Layer 10 of a small transformer language model trained on English Wikipedia (14 layers, counted from 0, width 128).
A neuron's activation on a vector x is ReLU(weights . x + bias), where the dot is the dot product.

Input weights of the MLP neurons that the questions are about. A number n stands for (n - 500) times 0.00066.
n13 (bias -0.052): 549 643 558 671 459 634 671 466 497 366 455 576 598 472 458 594 578 507 741 466 576 838 317 544 486 207 503 496 373 453 383 361 686 570 469 557 476 682 408 579 577 532 615 428 545 331 731 406 389 465 479 483 423 431 382 584 424 399 497 336 382 448 699 716 662 606 433 413 339 458 451 614 480 555 475 562 556 504 400 265 595 538 555 577 493 634 453 547 329 637 718 468 485 558 437 423 574 453 510 475 283 475 477 352 596 348 387 528 496 452 515 456 602 201 685 287 405 612 493 700 649 539 171 420 500 578 441 445
n37 (bias -0.021): 422 507 473 608 639 772 537 533 620 428 547 655 548 386 640 285 532 658 236 265 584 541 422 468 455 547 446 583 266 576 299 540 641 646 329 553 390 637 215 523 437 277 532 384 566 368 667 584 504 471 496 591 546 508 569 552 485 638 435 508 521 551 339 449 489 313 531 368 465 493 504 635 403 404 620 579 333 653 391 747 688 511 633 619 382 530 404 489 673 356 557 337 450 529 668 775 411 511 504 392 379 534 579 415 317 457 481 555 541 650 565 625 422 523 478 662 265 300 650 399 617 616 684 598 401 672 183 507
n67 (bias -0.051): 200 579 741 638 588 645 619 667 582 243 618 481 553 526 508 605 471 581 298 222 642 749 576 698 473 541 371 427 454 531 190 586 701 488 747 585 534 548 500 384 666 489 551 522 459 736 617 384 493 598 515 444 511 567 395 527 696 541 360 423 427 650 431 481 426 363 676 459 383 402 360 318 540 587 784 393 676 331 377 469 655 552 573 598 730 405 671 421 560 309 516 356 333 463 328 278 515 453 396 737 436 546 447 223 400 524 409 545 496 408 441 632 530 327 665 415 558 478 374 385 534 465 410 425 411 519 492 467
n91 (bias -0.031): 616 399 557 456 569 769 585 633 555 430 368 614 235 334 583 469 442 410 681 562 425 444 504 678 310 504 678 411 604 488 409 370 539 624 504 480 259 484 500 508 615 696 469 563 456 606 758 611 383 587 351 449 632 310 527 464 640 374 492 642 454 409 553 630 414 508 542 587 309 445 408 321 504 434 677 683 336 678 653 641 456 271 412 541 648 616 408 492 104 504 545 520 575 457 229 454 523 752 492 307 369 355 590 552 416 655 421 675 320 508 604 427 432 537 710 780 577 346 23 569 563 629 374 378 500 569 725 550
n105 (bias -0.041): 409 534 373 471 493 646 478 525 507 440 429 235 608 344 243 536 412 385 713 375 529 493 434 567 456 722 635 555 412 474 552 583 400 542 475 500 529 617 584 418 446 463 511 561 442 712 631 569 468 612 507 453 600 209 539 336 255 708 383 278 476 374 504 352 414 418 531 489 566 471 504 435 514 704 592 447 577 432 368 371 555 564 520 693 399 769 458 469 540 497 342 679 664 340 341 649 427 451 787 434 688 474 465 584 550 730 473 380 570 380 458 489 814 341 622 720 342 352 625 504 701 434 556 346 369 696 408 514
n174 (bias -0.043): 399 624 514 504 540 551 409 422 578 561 425 322 538 503 548 493 426 663 511 544 750 511 455 530 655 285 392 489 406 461 368 661 568 608 418 451 572 704 255 677 694 462 497 405 552 358 425 445 442 345 589 507 441 644 277 615 407 401 338 789 597 565 595 369 678 527 661 510 656 503 486 478 493 449 440 591 438 777 428 697 469 510 529 594 314 622 570 497 628 589 360 549 515 561 592 475 657 489 326 272 535 482 370 368 460 409 243 469 493 429 345 641 580 306 398 588 477 607 363 479 589 627 457 462 671 581 780 666
n219 (bias -0.053): 344 345 290 363 587 644 541 649 552 416 576 567 496 313 353 593 310 504 653 364 334 401 611 706 450 669 333 512 574 324 309 630 524 560 569 350 528 472 555 354 459 681 528 464 659 542 690 338 420 667 649 524 418 368 488 521 487 516 341 425 354 322 346 561 240 640 336 443 548 825 475 538 591 334 649 400 712 619 504 512 242 655 405 649 475 500 453 863 386 746 530 340 663 260 372 715 634 513 677 363 492 226 360 668 681 578 440 471 582 329 653 607 488 377 500 496 611 583 364 612 391 442 598 359 622 778 706 364
n251 (bias -0.028): 350 453 534 290 480 524 659 545 545 410 516 305 249 492 496 284 348 394 279 520 340 504 819 797 462 455 423 529 608 525 382 312 724 422 615 580 459 403 492 626 269 317 760 492 343 606 653 307 695 488 369 402 508 427 631 600 624 561 444 306 460 414 664 389 559 480 535 319 796 496 633 491 616 719 705 654 631 444 683 714 645 520 462 517 487 686 421 366 405 528 577 496 617 451 480 305 627 526 504 496 665 429 589 500 504 352 410 711 263 307 289 604 508 564 517 164 344 444 500 538 639 747 686 386 679 214 756 427
n285 (bias -0.036): 394 527 446 464 408 428 575 393 285 366 462 395 434 696 696 597 466 651 315 514 528 710 609 671 429 445 459 357 727 493 423 326 455 636 441 436 517 452 510 640 381 528 486 407 451 457 627 580 133 630 594 375 627 551 590 609 260 497 418 500 486 577 489 427 385 514 429 542 372 605 285 595 323 573 475 486 507 416 628 596 440 623 373 537 489 440 584 621 651 480 340 542 703 497 637 463 388 664 555 365 756 746 579 683 381 678 493 563 479 196 423 616 440 547 543 531 449 537 496 411 604 518 312 625 540 336 559 298
n300 (bias -0.048): 403 465 489 301 421 573 725 420 259 466 631 454 552 371 585 474 525 606 500 663 548 402 463 425 590 522 320 643 407 333 560 595 464 631 709 391 412 351 339 390 271 716 647 707 434 686 431 485 555 710 628 755 549 585 328 600 565 548 471 545 350 427 447 529 500 410 539 389 726 688 485 523 407 527 237 489 625 492 518 466 315 410 404 646 489 589 454 613 548 627 427 504 535 747 479 481 553 488 657 253 194 256 349 578 578 586 407 433 444 424 558 514 493 512 218 384 493 235 654 579 624 414 674 580 610 380 500 428
n309 (bias -0.033): 452 664 246 455 436 533 710 558 398 614 645 314 489 279 183 204 468 579 627 420 522 425 278 303 455 464 623 470 407 371 539 694 605 512 321 508 676 457 772 587 559 548 293 453 308 606 553 581 402 611 518 445 475 462 394 470 561 445 637 632 546 430 481 581 466 453 394 319 468 610 467 651 439 442 507 579 469 761 685 627 252 558 507 297 504 430 365 641 618 624 408 544 356 417 679 640 514 442 453 373 338 564 433 459 360 656 327 407 526 629 485 640 634 665 519 601 371 432 635 500 507 335 412 675 515 601 760 619
n317 (bias -0.050): 480 581 428 571 289 814 630 538 634 464 420 656 376 422 752 508 387 608 319 603 581 626 531 655 702 469 405 647 433 244 288 527 626 382 577 528 546 614 700 488 376 473 590 546 407 221 644 403 519 531 500 346 478 455 442 258 302 604 371 357 376 539 516 365 568 576 360 496 417 256 449 630 455 240 417 477 315 613 343 496 379 390 749 553 600 676 650 362 768 604 448 441 688 622 445 459 537 577 454 555 710 433 496 523 332 393 382 551 284 326 813 595 469 464 468 397 541 613 476 389 773 575 746 585 464 464 614 572
n328 (bias -0.031): 352 671 538 463 336 489 672 543 551 527 514 447 383 548 353 605 429 402 619 612 431 451 555 597 833 583 575 721 552 511 447 533 467 650 343 316 533 410 618 338 570 307 550 605 522 568 158 592 344 327 387 536 560 389 595 482 363 606 647 470 500 288 448 273 481 565 547 482 626 452 511 515 496 462 534 543 340 592 580 418 533 518 483 378 397 762 581 426 573 458 718 448 558 504 598 523 691 546 482 269 797 489 559 345 391 814 442 511 392 611 508 661 430 140 646 359 443 553 646 575 609 451 479 246 436 466 225 428
n347 (bias -0.048): 584 744 284 649 296 636 500 547 406 692 578 378 338 575 615 394 446 711 312 356 606 480 432 392 613 531 631 423 460 183 455 547 555 434 524 653 480 488 561 536 468 628 611 274 417 439 537 575 395 583 410 578 553 426 508 580 631 375 701 326 492 520 560 335 789 283 504 496 691 528 436 264 254 644 468 492 475 409 270 279 520 546 467 521 21 679 610 579 413 473 611 524 558 690 639 400 591 512 395 460 611 637 747 595 592 538 500 627 564 515 670 662 265 442 484 143 561 446 537 786 653 576 466 484 671 516 396 465
n349 (bias -0.036): 484 512 339 679 490 452 477 387 648 571 551 362 428 428 451 519 582 242 606 571 727 487 520 510 434 619 557 490 361 383 544 600 448 459 309 653 565 481 535 597 359 431 437 358 647 698 470 507 684 523 380 552 612 432 439 500 486 574 443 560 453 393 763 477 456 478 555 503 472 656 464 633 525 762 347 494 465 354 603 603 585 557 745 517 449 569 481 431 451 372 449 428 442 574 426 242 402 442 326 510 643 473 356 516 497 517 626 831 372 354 630 430 543 320 560 558 440 414 394 527 458 503 625 494 217 586 600 609
n359 (bias -0.051): 478 459 213 621 532 593 515 607 404 773 617 548 435 247 366 421 479 515 537 369 425 279 489 584 739 753 631 463 489 437 514 504 611 235 590 352 644 521 423 541 312 460 532 500 648 741 403 291 475 522 364 311 514 560 650 656 703 647 514 434 455 374 563 327 414 578 546 529 558 442 587 455 539 564 562 319 668 455 553 592 377 553 349 519 586 482 636 566 597 583 725 504 386 660 394 568 542 421 332 302 590 379 407 547 370 466 602 533 671 651 526 521 555 538 548 440 686 644 557 644 457 504 139 432 243 526 542 496
n390 (bias -0.037): 659 362 464 711 519 681 457 632 341 349 511 298 462 282 496 591 429 697 411 421 416 609 434 537 480 356 534 672 442 457 713 496 564 568 359 402 706 643 481 610 531 461 708 496 803 484 662 401 515 496 390 644 284 748 500 492 508 435 526 465 196 386 250 374 464 523 370 531 303 752 485 560 567 380 570 624 488 372 613 469 253 204 536 684 694 512 493 706 596 349 456 785 343 508 405 407 511 640 568 516 354 551 471 388 504 342 544 569 539 605 207 590 365 240 508 444 422 474 592 688 485 679 393 432 488 617 544 545
n407 (bias -0.055): 217 627 665 508 380 717 489 695 489 566 518 315 411 287 522 596 500 416 356 401 734 622 583 449 435 592 482 740 443 558 607 441 493 265 519 309 478 471 391 515 451 526 384 526 627 512 419 407 467 616 670 792 443 321 563 417 574 456 679 740 471 511 690 444 596 621 647 522 500 522 541 375 565 356 310 284 377 298 832 340 549 368 507 535 628 508 550 625 526 597 655 609 708 658 464 449 406 364 530 527 694 451 596 538 239 614 414 402 636 365 648 518 523 438 530 405 366 438 566 569 385 473 493 264 431 607 193 339
n486 (bias -0.030): 658 599 453 344 551 545 528 582 485 379 575 377 448 322 475 494 601 352 618 473 570 444 509 515 553 567 494 559 547 497 450 643 391 417 451 384 479 560 551 349 503 553 548 530 457 405 557 363 324 506 442 391 713 484 451 519 494 479 548 331 521 494 697 637 532 458 467 690 661 485 506 583 455 289 603 530 474 382 494 385 528 662 489 615 548 478 341 465 497 462 471 549 477 524 477 442 521 631 661 484 469 656 553 355 208 594 571 355 485 333 471 611 478 535 731 554 458 342 779 335 788 590 526 451 272 481 623 509
n499 (bias -0.032): 434 581 372 673 643 679 696 626 683 616 595 560 195 245 624 389 402 425 535 496 339 476 562 474 484 309 591 575 547 599 326 285 450 605 350 330 408 565 421 753 523 356 751 748 531 365 500 535 389 450 443 534 216 641 557 652 645 423 439 310 440 454 488 392 448 345 582 670 504 612 578 476 715 601 705 477 684 270 572 449 337 387 730 641 616 329 317 648 515 607 363 442 537 519 493 541 396 375 466 453 682 665 525 442 193 471 605 749 629 451 516 466 512 399 445 508 508 327 625 394 416 661 448 412 368 500 431 727
n502 (bias -0.044): 394 445 649 622 592 661 592 325 622 496 407 418 457 554 554 450 542 333 533 486 522 430 478 634 563 568 472 430 555 444 399 421 829 398 496 437 367 308 384 522 464 335 570 454 514 280 421 500 471 511 414 471 500 436 611 547 361 486 301 496 647 547 319 464 634 411 512 297 585 471 281 663 588 704 478 464 377 636 357 467 383 610 564 851 714 627 378 785 514 448 489 515 542 532 596 370 738 375 600 570 337 470 730 584 569 642 216 358 383 299 697 482 423 764 485 671 395 525 394 338 572 515 375 489 571 500 431 695

Each question shows a token from some text and the vector x that enters the MLP there. A number n stands for (n - 500) times 0.0096.

"\n": 682 487 330 458 299 341 739 464 609 489 496 565 570 614 637 479 540 353 443 495 492 654 499 316 478 466 253 462 636 610 620 359 550 442 491 389 519 548 538 520 745 529 477 595 374 463 472 552 460 457 560 316 339 565 730 513 440 548 731 512 388 497 624 663 453 692 472 590 348 592 435 538 365 630 350 499 587 466 272 400 509 513 278 419 601 633 605 336 427 378 484 355 590 497 507 585 445 434 402 552 481 485 618 448 576 433 638 385 459 555 415 364 686 396 431 446 598 618 504 661 285 486 558 606 518 489 535 525
The most active neuron and its activation: n13, at about 1.3

"r": 430 192 438 541 422 449 587 481 545 545 559 459 656 623 600 429 660 488 449 444 485 537 473 265 495 570 492 567 540 585 615 468 427 445 457 600 478 726 403 632 559 433 562 617 360 611 474 572 822 454 492 335 489 439 836 407 481 372 469 497 558 572 344 595 377 679 403 514 525 487 665 486 566 522 515 336 572 405 477 538 539 498 226 389 492 484 463 585 356 379 471 257 765 570 576 484 477 509 374 516 480 526 612 646 405 429 420 445 337 628 521 310 413 484 384 475 661 514 534 750 364 534 456 472 468 581 634 463
The most active neuron and its activation: n359, at about 0.76

"s": 501 313 416 574 335 431 534 484 579 509 546 596 677 652 705 442 452 463 535 639 531 542 488 422 352 456 294 622 564 407 785 434 559 518 475 518 555 642 618 401 544 358 610 505 466 514 460 448 695 538 626 460 330 455 503 369 380 458 605 465 642 448 314 623 499 687 463 613 599 483 552 315 604 461 309 442 508 621 552 386 601 467 405 513 613 526 593 319 424 397 435 403 421 324 692 536 338 731 454 621 374 477 622 480 621 463 635 590 395 597 612 431 512 341 431 325 592 519 684 380 421 497 410 417 415 505 479 565
The two highest activations, in order: n317, n390

"an": 665 415 496 444 414 432 527 618 695 511 467 669 687 433 619 427 580 416 597 464 403 439 379 408 445 409 323 480 650 495 521 199 308 479 535 655 545 545 414 518 451 399 565 689 234 578 433 525 566 491 572 436 378 520 569 552 585 368 440 532 861 392 324 511 610 576 417 650 562 601 554 491 461 579 495 453 589 523 417 443 469 651 458 642 559 502 515 574 420 503 447 369 447 389 839 610 496 407 371 355 472 510 419 461 467 556 454 441 319 534 645 358 434 558 571 587 588 605 522 486 242 447 668 435 558 650 470 428
Which neuron lights up most? n499

"u": 694 496 462 651 501 402 446 593 503 581 588 515 674 824 809 488 504 551 595 490 512 387 448 444 469 383 199 587 561 518 564 529 492 341 409 568 485 502 451 454 616 432 429 534 412 477 480 609 774 661 623 353 378 598 506 404 519 460 685 605 546 574 376 469 522 662 475 570 418 606 564 502 440 448 420 469 610 416 496 433 538 421 157 478 398 529 448 510 386 402 500 546 503 461 709 452 585 510 406 591 432 475 605 645 497 430 591 400 119 599 348 329 352 405 346 448 689 598 515 602 341 552 510 568 524 423 482 496
Which neuron lights up most? n347

"v": 631 353 429 451 368 491 546 525 658 594 600 653 641 617 528 451 655 301 575 455 525 408 531 497 558 481 324 551 675 586 498 405 288 454 480 556 539 521 519 458 524 426 509 540 537 605 578 489 833 481 429 344 265 420 775 480 505 477 606 485 696 502 309 559 535 754 554 621 646 601 530 544 415 419 525 471 492 537 453 308 444 627 341 460 461 396 562 438 411 600 476 354 361 357 660 525 399 400 425 429 480 280 549 665 404 515 495 379 564 561 414 408 400 572 436 475 766 528 423 530 248 548 715 391 498 571 457 497
Which neuron lights up most? n219

"pp": 605 219 345 550 360 379 546 572 512 487 527 518 543 465 676 489 598 526 445 397 563 532 556 262 366 541 378 570 649 496 583 428 406 408 391 484 437 486 364 514 546 496 507 550 649 563 518 616 889 480 576 507 587 336 630 458 424 332 462 464 657 653 439 620 566 712 557 606 639 517 529 587 353 536 353 282 450 391 555 559 412 532 172 482 400 471 544 371 435 287 620 327 618 544 641 515 447 454 491 572 616 453 616 497 432 556 663 433 480 517 353 537 553 439 510 566 771 455 632 499 296 415 476 502 483 502 541 567
Which neuron lights up most? n407

"en": 570 401 599 612 532 367 633 565 523 535 715 630 708 479 577 477 559 459 484 445 600 474 559 459 352 354 402 639 639 452 608 352 462 350 411 589 517 492 441 549 744 374 587 661 462 500 513 609 565 565 516 242 245 599 561 414 629 449 578 474 637 511 332 406 632 551 437 571 311 582 576 343 458 557 419 455 517 438 531 568 582 378 235 576 393 541 440 526 363 597 574 392 442 373 798 505 371 408 578 562 421 597 586 461 393 542 556 450 292 651 436 486 418 503 457 393 534 645 576 518 262 484 622 410 518 635 375 456
The most active neuron and its activation: n499, at about 1

"ed": 623 325 392 685 289 450 519 446 640 392 674 486 530 508 640 411 493 537 366 461 510 155 454 433 289 558 323 545 465 513 497 560 443 490 466 579 528 453 528 533 563 409 644 663 398 648 471 644 311 540 499 496 261 372 621 507 557 487 538 534 648 557 417 560 624 546 482 532 397 686 530 492 661 560 512 419 473 482 556 361 583 537 199 422 415 375 633 490 399 369 533 352 682 386 628 595 422 585 327 679 573 418 719 503 603 573 488 465 468 559 560 558 564 424 536 503 662 456 466 513 262 435 578 591 405 576 446 410
Which neuron lights up most? n347

"4": 636 448 426 448 211 480 618 447 593 426 410 655 625 771 610 550 442 520 521 474 530 374 446 369 356 365 383 542 462 633 661 496 438 415 464 528 547 521 509 512 497 446 557 536 377 531 399 573 714 455 547 396 367 454 602 420 435 693 394 643 429 463 248 561 665 520 433 534 678 599 607 478 506 606 366 466 586 440 418 514 510 488 436 461 505 583 505 351 543 440 524 338 648 374 689 471 519 381 199 664 503 455 592 652 588 559 393 459 397 655 394 488 599 552 423 469 735 699 659 367 385 407 550 413 515 359 605 440
Which neuron lights up most? n251

" T": 443 207 309 491 367 341 438 403 462 367 590 589 514 687 650 495 756 478 609 308 452 261 450 318 589 457 506 568 533 501 617 469 404 515 623 530 466 635 585 439 653 512 487 648 561 371 441 644 521 538 521 399 403 439 442 411 471 503 756 526 540 558 475 657 583 736 378 579 520 546 627 506 544 545 543 574 509 543 419 399 513 526 196 423 497 520 700 431 434 302 479 402 476 607 566 542 371 424 404 599 545 534 559 547 431 553 539 287 359 515 465 538 652 346 389 506 579 531 612 487 325 696 603 409 419 461 584 453
Which neuron lights up most? n328

"as": 590 123 535 437 489 566 646 345 513 548 466 498 640 626 444 410 431 622 492 536 417 368 419 257 416 403 352 625 566 542 778 487 411 474 511 615 514 655 605 535 594 334 583 858 389 485 423 591 477 474 470 490 411 498 615 421 437 405 650 647 583 454 263 594 550 615 306 556 613 588 550 497 526 516 413 385 604 432 570 630 499 526 409 375 572 442 607 599 398 522 444 311 531 436 746 488 408 408 369 438 408 471 395 501 456 537 539 532 448 695 433 305 650 539 398 527 487 451 600 473 497 669 580 468 442 401 564 585
The two highest activations, in order: n309, n300

" d": 401 395 449 544 452 408 493 275 479 433 449 614 714 609 650 406 685 605 521 488 393 355 568 283 590 360 297 501 650 430 617 433 502 418 425 381 556 663 557 489 684 454 544 653 509 606 737 539 789 417 593 350 410 353 586 456 484 534 522 526 647 644 387 517 497 543 491 524 374 502 622 586 583 709 554 467 532 392 594 420 441 508 186 512 363 594 524 346 415 282 510 330 487 538 546 548 457 593 471 566 476 377 625 500 536 457 531 473 391 650 436 475 404 622 415 399 624 570 461 548 376 554 617 364 417 502 668 357
Which neuron lights up most? n251

"ay": 527 415 473 487 347 522 520 531 558 376 530 500 787 658 624 377 610 517 461 378 386 541 418 498 413 583 180 637 598 527 628 554 376 424 463 561 463 444 509 394 865 397 511 736 508 440 529 642 687 632 662 435 308 603 281 413 531 434 596 584 522 512 323 571 560 641 346 534 463 571 406 436 595 548 412 416 562 542 355 407 627 617 158 345 440 388 658 403 421 437 443 333 585 472 596 494 406 377 549 495 453 463 480 423 567 586 520 459 539 507 488 488 638 404 595 634 634 392 523 628 492 458 440 457 444 507 605 633
The most active neuron and its activation: n67, at about 0.9

" I": 614 435 267 498 335 440 512 444 510 361 496 578 764 722 600 488 580 584 505 539 384 161 526 340 558 410 444 544 509 392 747 400 361 516 551 340 386 705 293 574 624 516 416 466 390 520 543 554 701 472 555 399 407 544 559 490 517 483 687 644 644 450 498 497 505 690 578 566 448 534 695 555 551 592 436 342 485 515 470 471 556 518 273 489 381 552 544 349 502 485 418 477 447 553 729 388 376 470 420 772 513 593 454 521 424 561 604 265 347 543 459 367 596 491 399 606 624 597 436 500 344 558 580 435 429 464 576 580
Which neuron lights up most? n174

"ist": 551 453 509 589 494 493 597 457 384 440 402 513 654 710 723 413 587 551 536 596 461 339 464 379 563 453 391 626 513 519 527 389 541 516 561 550 450 632 332 607 602 557 366 658 548 676 490 568 596 469 533 421 456 590 577 417 558 652 425 447 907 578 244 551 436 611 372 521 583 665 530 445 415 458 388 421 467 684 523 360 567 657 259 503 514 572 535 191 383 471 531 110 461 496 523 371 356 528 402 488 458 443 529 507 552 472 541 423 377 360 315 477 515 456 496 592 695 481 556 439 412 650 618 468 537 478 523 451
The most active neuron and its activation: n300, at about 0.58

"ow": 617 448 345 556 464 482 505 494 543 581 500 478 639 633 724 393 672 538 348 363 227 343 554 541 348 525 274 563 505 657 583 531 560 383 566 635 533 464 531 562 791 423 467 523 421 590 531 515 692 664 545 488 341 502 494 391 480 358 512 505 679 502 363 566 634 581 439 613 477 610 426 350 605 473 384 423 630 539 357 276 675 510 492 479 463 344 471 424 396 325 326 294 595 449 721 556 430 430 498 667 427 397 414 643 618 527 420 355 427 520 499 432 585 515 417 672 513 427 493 512 611 549 467 588 480 523 611 540
Which neuron lights up most? n502

"em": 583 330 418 566 437 403 465 330 477 397 467 442 577 629 758 389 652 405 549 411 383 417 392 349 607 371 279 530 603 494 430 464 286 480 583 592 433 460 583 509 773 301 479 791 562 703 639 568 784 398 591 315 191 399 801 649 494 465 414 421 648 490 482 423 540 687 506 583 449 530 514 637 542 487 562 499 543 501 528 388 518 494 366 366 451 468 480 482 413 400 598 422 465 502 685 477 374 506 487 605 447 475 481 559 452 514 640 494 495 425 327 484 456 603 465 526 602 583 456 482 291 542 550 569 579 572 569 537
The most active neuron and its activation: n499, at about 0.33

" ": 641 328 543 380 301 491 593 426 614 424 534 692 501 475 664 349 667 364 524 388 506 577 552 298 374 555 148 625 508 582 540 540 377 428 509 519 627 651 464 418 486 503 555 452 481 550 420 516 774 501 555 419 389 519 604 476 407 549 631 523 699 552 466 587 547 636 449 710 491 538 508 558 380 713 327 423 555 467 525 338 559 665 243 499 515 456 518 493 426 429 469 290 468 356 635 608 362 514 363 651 405 559 554 570 510 522 576 458 360 606 438 366 550 403 469 689 556 503 462 532 386 626 467 361 510 618 506 350
The most active neuron and its activation: n349, at about 0.24

"ia": 590 294 457 569 346 332 504 460 536 415 405 612 601 648 639 499 451 696 610 436 511 488 484 498 468 356 420 486 408 587 648 523 436 535 664 505 462 559 335 590 715 499 469 589 417 460 447 518 722 343 535 357 461 473 777 361 502 379 515 555 628 483 387 352 406 617 420 658 404 685 558 531 555 632 361 292 530 383 389 416 480 466 435 475 449 648 734 379 435 463 539 300 524 541 745 594 360 517 437 419 424 495 389 547 484 535 594 380 357 652 297 505 570 388 490 511 706 608 594 441 311 563 636 595 479 515 537 599
Which neuron lights up most? n174

"p": 536 288 455 577 375 477 495 473 717 492 450 668 506 587 619 299 506 331 487 498 535 430 514 377 497 428 330 568 709 449 667 534 504 470 482 672 462 587 462 516 481 439 596 544 542 587 519 525 903 574 555 284 536 536 496 472 402 505 441 389 573 668 333 416 426 629 466 596 680 611 497 388 375 473 415 524 475 605 392 406 556 635 197 415 295 499 531 503 388 303 666 314 640 419 602 559 526 412 454 647 690 694 488 508 525 480 513 548 378 502 399 458 567 522 377 412 618 624 572 456 332 539 569 344 553 480 484 486
Which neuron lights up most? n251

"f": 806 465 433 604 407 477 382 344 656 564 404 731 830 642 704 598 443 474 465 508 347 351 460 392 508 524 284 421 586 447 619 409 389 505 540 626 447 494 443 431 591 420 450 682 439 547 533 434 707 520 605 511 447 468 487 480 523 546 630 502 782 488 279 410 531 762 453 467 359 495 529 473 562 491 348 432 479 771 500 430 629 518 505 605 411 528 407 373 457 482 434 412 532 432 676 438 308 464 391 605 591 451 648 447 607 400 534 378 464 464 292 418 488 553 456 698 529 639 441 451 321 520 533 448 337 545 506 631
Which neuron lights up most? n502

"ear": 574 414 473 561 442 440 646 682 436 428 634 641 652 543 622 341 565 512 500 473 516 560 445 346 439 589 406 767 567 571 484 371 425 372 480 468 373 457 414 424 725 384 586 681 450 616 655 609 719 509 588 430 377 562 670 502 460 342 597 490 490 584 410 567 569 619 410 564 517 676 497 605 398 496 393 278 699 441 294 335 486 461 301 279 492 433 677 514 429 446 422 441 501 447 728 442 356 458 340 518 464 464 326 610 448 462 567 350 445 499 397 506 468 529 555 501 760 509 442 499 331 557 474 559 532 553 553 635
Which neuron lights up most? n499

"ame": 487 201 447 465 368 486 577 637 540 487 528 509 776 809 556 429 429 485 568 568 546 469 456 327 427 440 408 406 335 538 606 562 540 510 410 529 227 521 375 442 807 514 515 530 443 476 601 628 749 588 723 423 378 401 529 357 559 463 487 541 532 568 267 644 551 640 466 535 578 547 456 550 628 489 442 482 417 449 451 365 488 501 224 419 422 612 544 285 444 257 460 391 547 609 559 626 436 538 505 499 439 476 551 403 572 431 659 612 503 563 497 410 593 455 630 657 713 365 518 501 369 497 536 474 521 392 536 547
Which neuron lights up most? n91

" that": 645 127 267 635 234 430 628 479 481 489 456 488 686 495 789 462 508 566 492 473 370 252 430 492 436 426 384 544 402 551 617 549 457 403 410 463 534 654 503 647 694 504 615 662 407 464 531 448 595 446 639 351 451 458 554 566 460 429 517 492 429 602 487 457 604 574 511 677 424 495 482 454 652 505 514 494 523 511 464 417 430 497 317 426 471 532 654 285 431 437 407 503 690 559 677 578 368 588 401 626 521 458 611 594 495 439 532 298 409 538 630 427 557 599 449 590 681 528 640 451 388 590 525 490 320 433 625 357
Which neuron lights up most? n317

" P": 476 549 438 448 382 502 552 401 441 429 566 628 527 603 622 509 620 335 421 381 615 612 517 361 369 355 362 673 613 498 419 489 411 447 575 463 325 608 460 561 642 398 682 592 454 577 528 529 707 408 681 304 430 347 598 511 335 452 654 532 504 696 399 525 611 646 407 323 518 484 484 544 487 565 360 507 532 536 479 337 554 614 173 456 442 565 724 513 461 341 627 489 530 500 694 557 406 504 470 567 563 670 528 539 377 413 382 405 437 530 357 541 686 425 427 512 584 615 557 626 223 475 595 427 541 550 393 457
The two highest activations, in order: n407, n13

"a": 738 462 523 510 376 304 506 482 680 350 394 552 736 789 465 554 422 479 632 450 305 240 535 441 468 463 301 452 443 588 658 653 414 468 528 610 509 533 475 471 746 466 492 570 429 464 543 506 777 445 569 514 340 458 559 444 475 415 681 556 822 500 339 452 394 662 353 780 507 560 562 417 500 547 561 368 516 613 494 424 531 623 431 572 444 551 550 387 573 495 406 335 603 540 721 610 495 626 265 448 546 493 465 495 464 532 521 375 422 497 415 343 515 349 411 453 517 590 477 438 354 440 653 394 465 589 524 409
The most active neuron and its activation: n328, at about 0.58

"ain": 715 309 350 576 325 539 412 415 502 389 580 342 638 647 660 531 575 631 384 439 367 424 444 442 335 507 329 503 442 527 707 541 293 447 546 510 592 614 372 550 746 336 605 671 370 588 527 545 755 613 477 401 410 338 568 368 504 489 425 357 607 644 469 543 348 621 459 477 418 542 569 550 530 609 342 414 494 471 475 446 659 609 291 560 455 470 521 537 439 516 454 329 658 477 653 547 291 449 518 498 576 622 526 629 456 551 472 561 370 481 411 622 631 490 389 685 724 394 520 612 447 442 514 470 385 473 552 568
The three highest activations, in order: n105, n285, n349

"i": 852 504 458 509 421 245 521 473 564 462 377 704 737 756 674 517 414 591 544 403 424 381 522 367 572 454 194 569 496 443 587 492 382 492 447 523 360 604 451 360 831 515 567 574 405 560 407 545 649 519 497 386 449 487 727 465 472 514 631 572 832 522 345 372 437 556 467 514 375 599 601 492 576 490 341 426 448 646 525 421 556 476 452 474 473 575 335 341 450 505 531 408 549 476 578 509 447 469 412 560 498 434 444 543 495 504 626 467 407 591 446 392 485 443 476 487 676 722 511 585 175 593 644 375 458 550 572 410
Which neuron lights up most? n328

",": 581 194 434 564 258 460 573 436 631 431 518 486 790 597 750 485 515 632 449 464 285 300 408 382 426 501 229 439 440 574 539 560 461 505 452 585 447 705 542 445 621 377 598 602 339 505 494 491 572 607 661 251 448 453 669 582 454 593 526 515 440 603 387 442 506 494 447 587 421 571 465 372 610 633 467 614 544 494 511 356 536 499 210 452 518 519 658 287 452 339 448 465 528 528 622 496 381 590 576 612 540 443 603 610 564 370 489 292 388 560 592 579 505 460 524 436 625 507 621 528 312 608 569 558 428 534 593 505
The two highest activations, in order: n317, n285

" an": 594 377 421 571 180 498 445 576 500 423 601 461 494 413 726 628 358 560 521 307 487 344 503 337 425 467 348 582 522 544 548 436 542 494 578 570 580 529 434 551 782 470 551 628 481 592 506 589 575 531 627 531 285 342 810 475 432 476 502 758 527 488 545 548 554 647 347 492 387 500 587 417 543 554 510 335 533 386 401 463 525 619 257 373 619 586 626 402 379 466 473 428 666 570 583 444 274 505 376 574 478 500 535 523 400 466 510 449 461 463 544 526 614 469 525 442 618 396 438 772 366 617 517 482 433 633 369 476
The most active neuron and its activation: n407, at about 2.4

"al": 554 283 466 610 331 470 438 549 639 356 527 484 681 593 795 515 515 504 510 619 588 431 335 278 446 465 329 643 531 436 513 459 422 463 361 664 526 569 350 604 818 392 560 565 429 456 417 567 669 580 473 403 358 430 793 368 490 500 524 521 633 721 343 444 524 579 463 511 510 470 596 489 677 572 366 502 599 507 617 523 441 535 262 367 345 597 651 426 480 566 597 458 475 535 679 527 462 584 365 583 377 514 568 531 490 430 412 488 533 609 406 462 433 386 476 370 629 520 570 456 190 503 557 418 376 601 499 421
The most active neuron and its activation: n174, at about 0.32

"os": 578 264 384 608 342 416 627 544 535 443 616 475 648 490 671 461 672 479 433 436 377 273 435 352 337 496 275 590 532 669 590 437 542 344 441 496 408 674 548 506 837 473 596 661 459 428 476 653 602 443 600 369 346 648 566 481 480 354 589 560 834 587 547 566 520 615 492 565 542 577 554 559 496 473 414 344 572 335 485 367 542 550 349 660 505 402 610 531 396 404 422 388 521 321 681 520 289 504 408 500 458 443 434 424 563 578 633 449 312 523 409 545 502 521 464 472 502 562 574 559 528 450 659 307 439 552 606 559
Which neuron lights up most? n499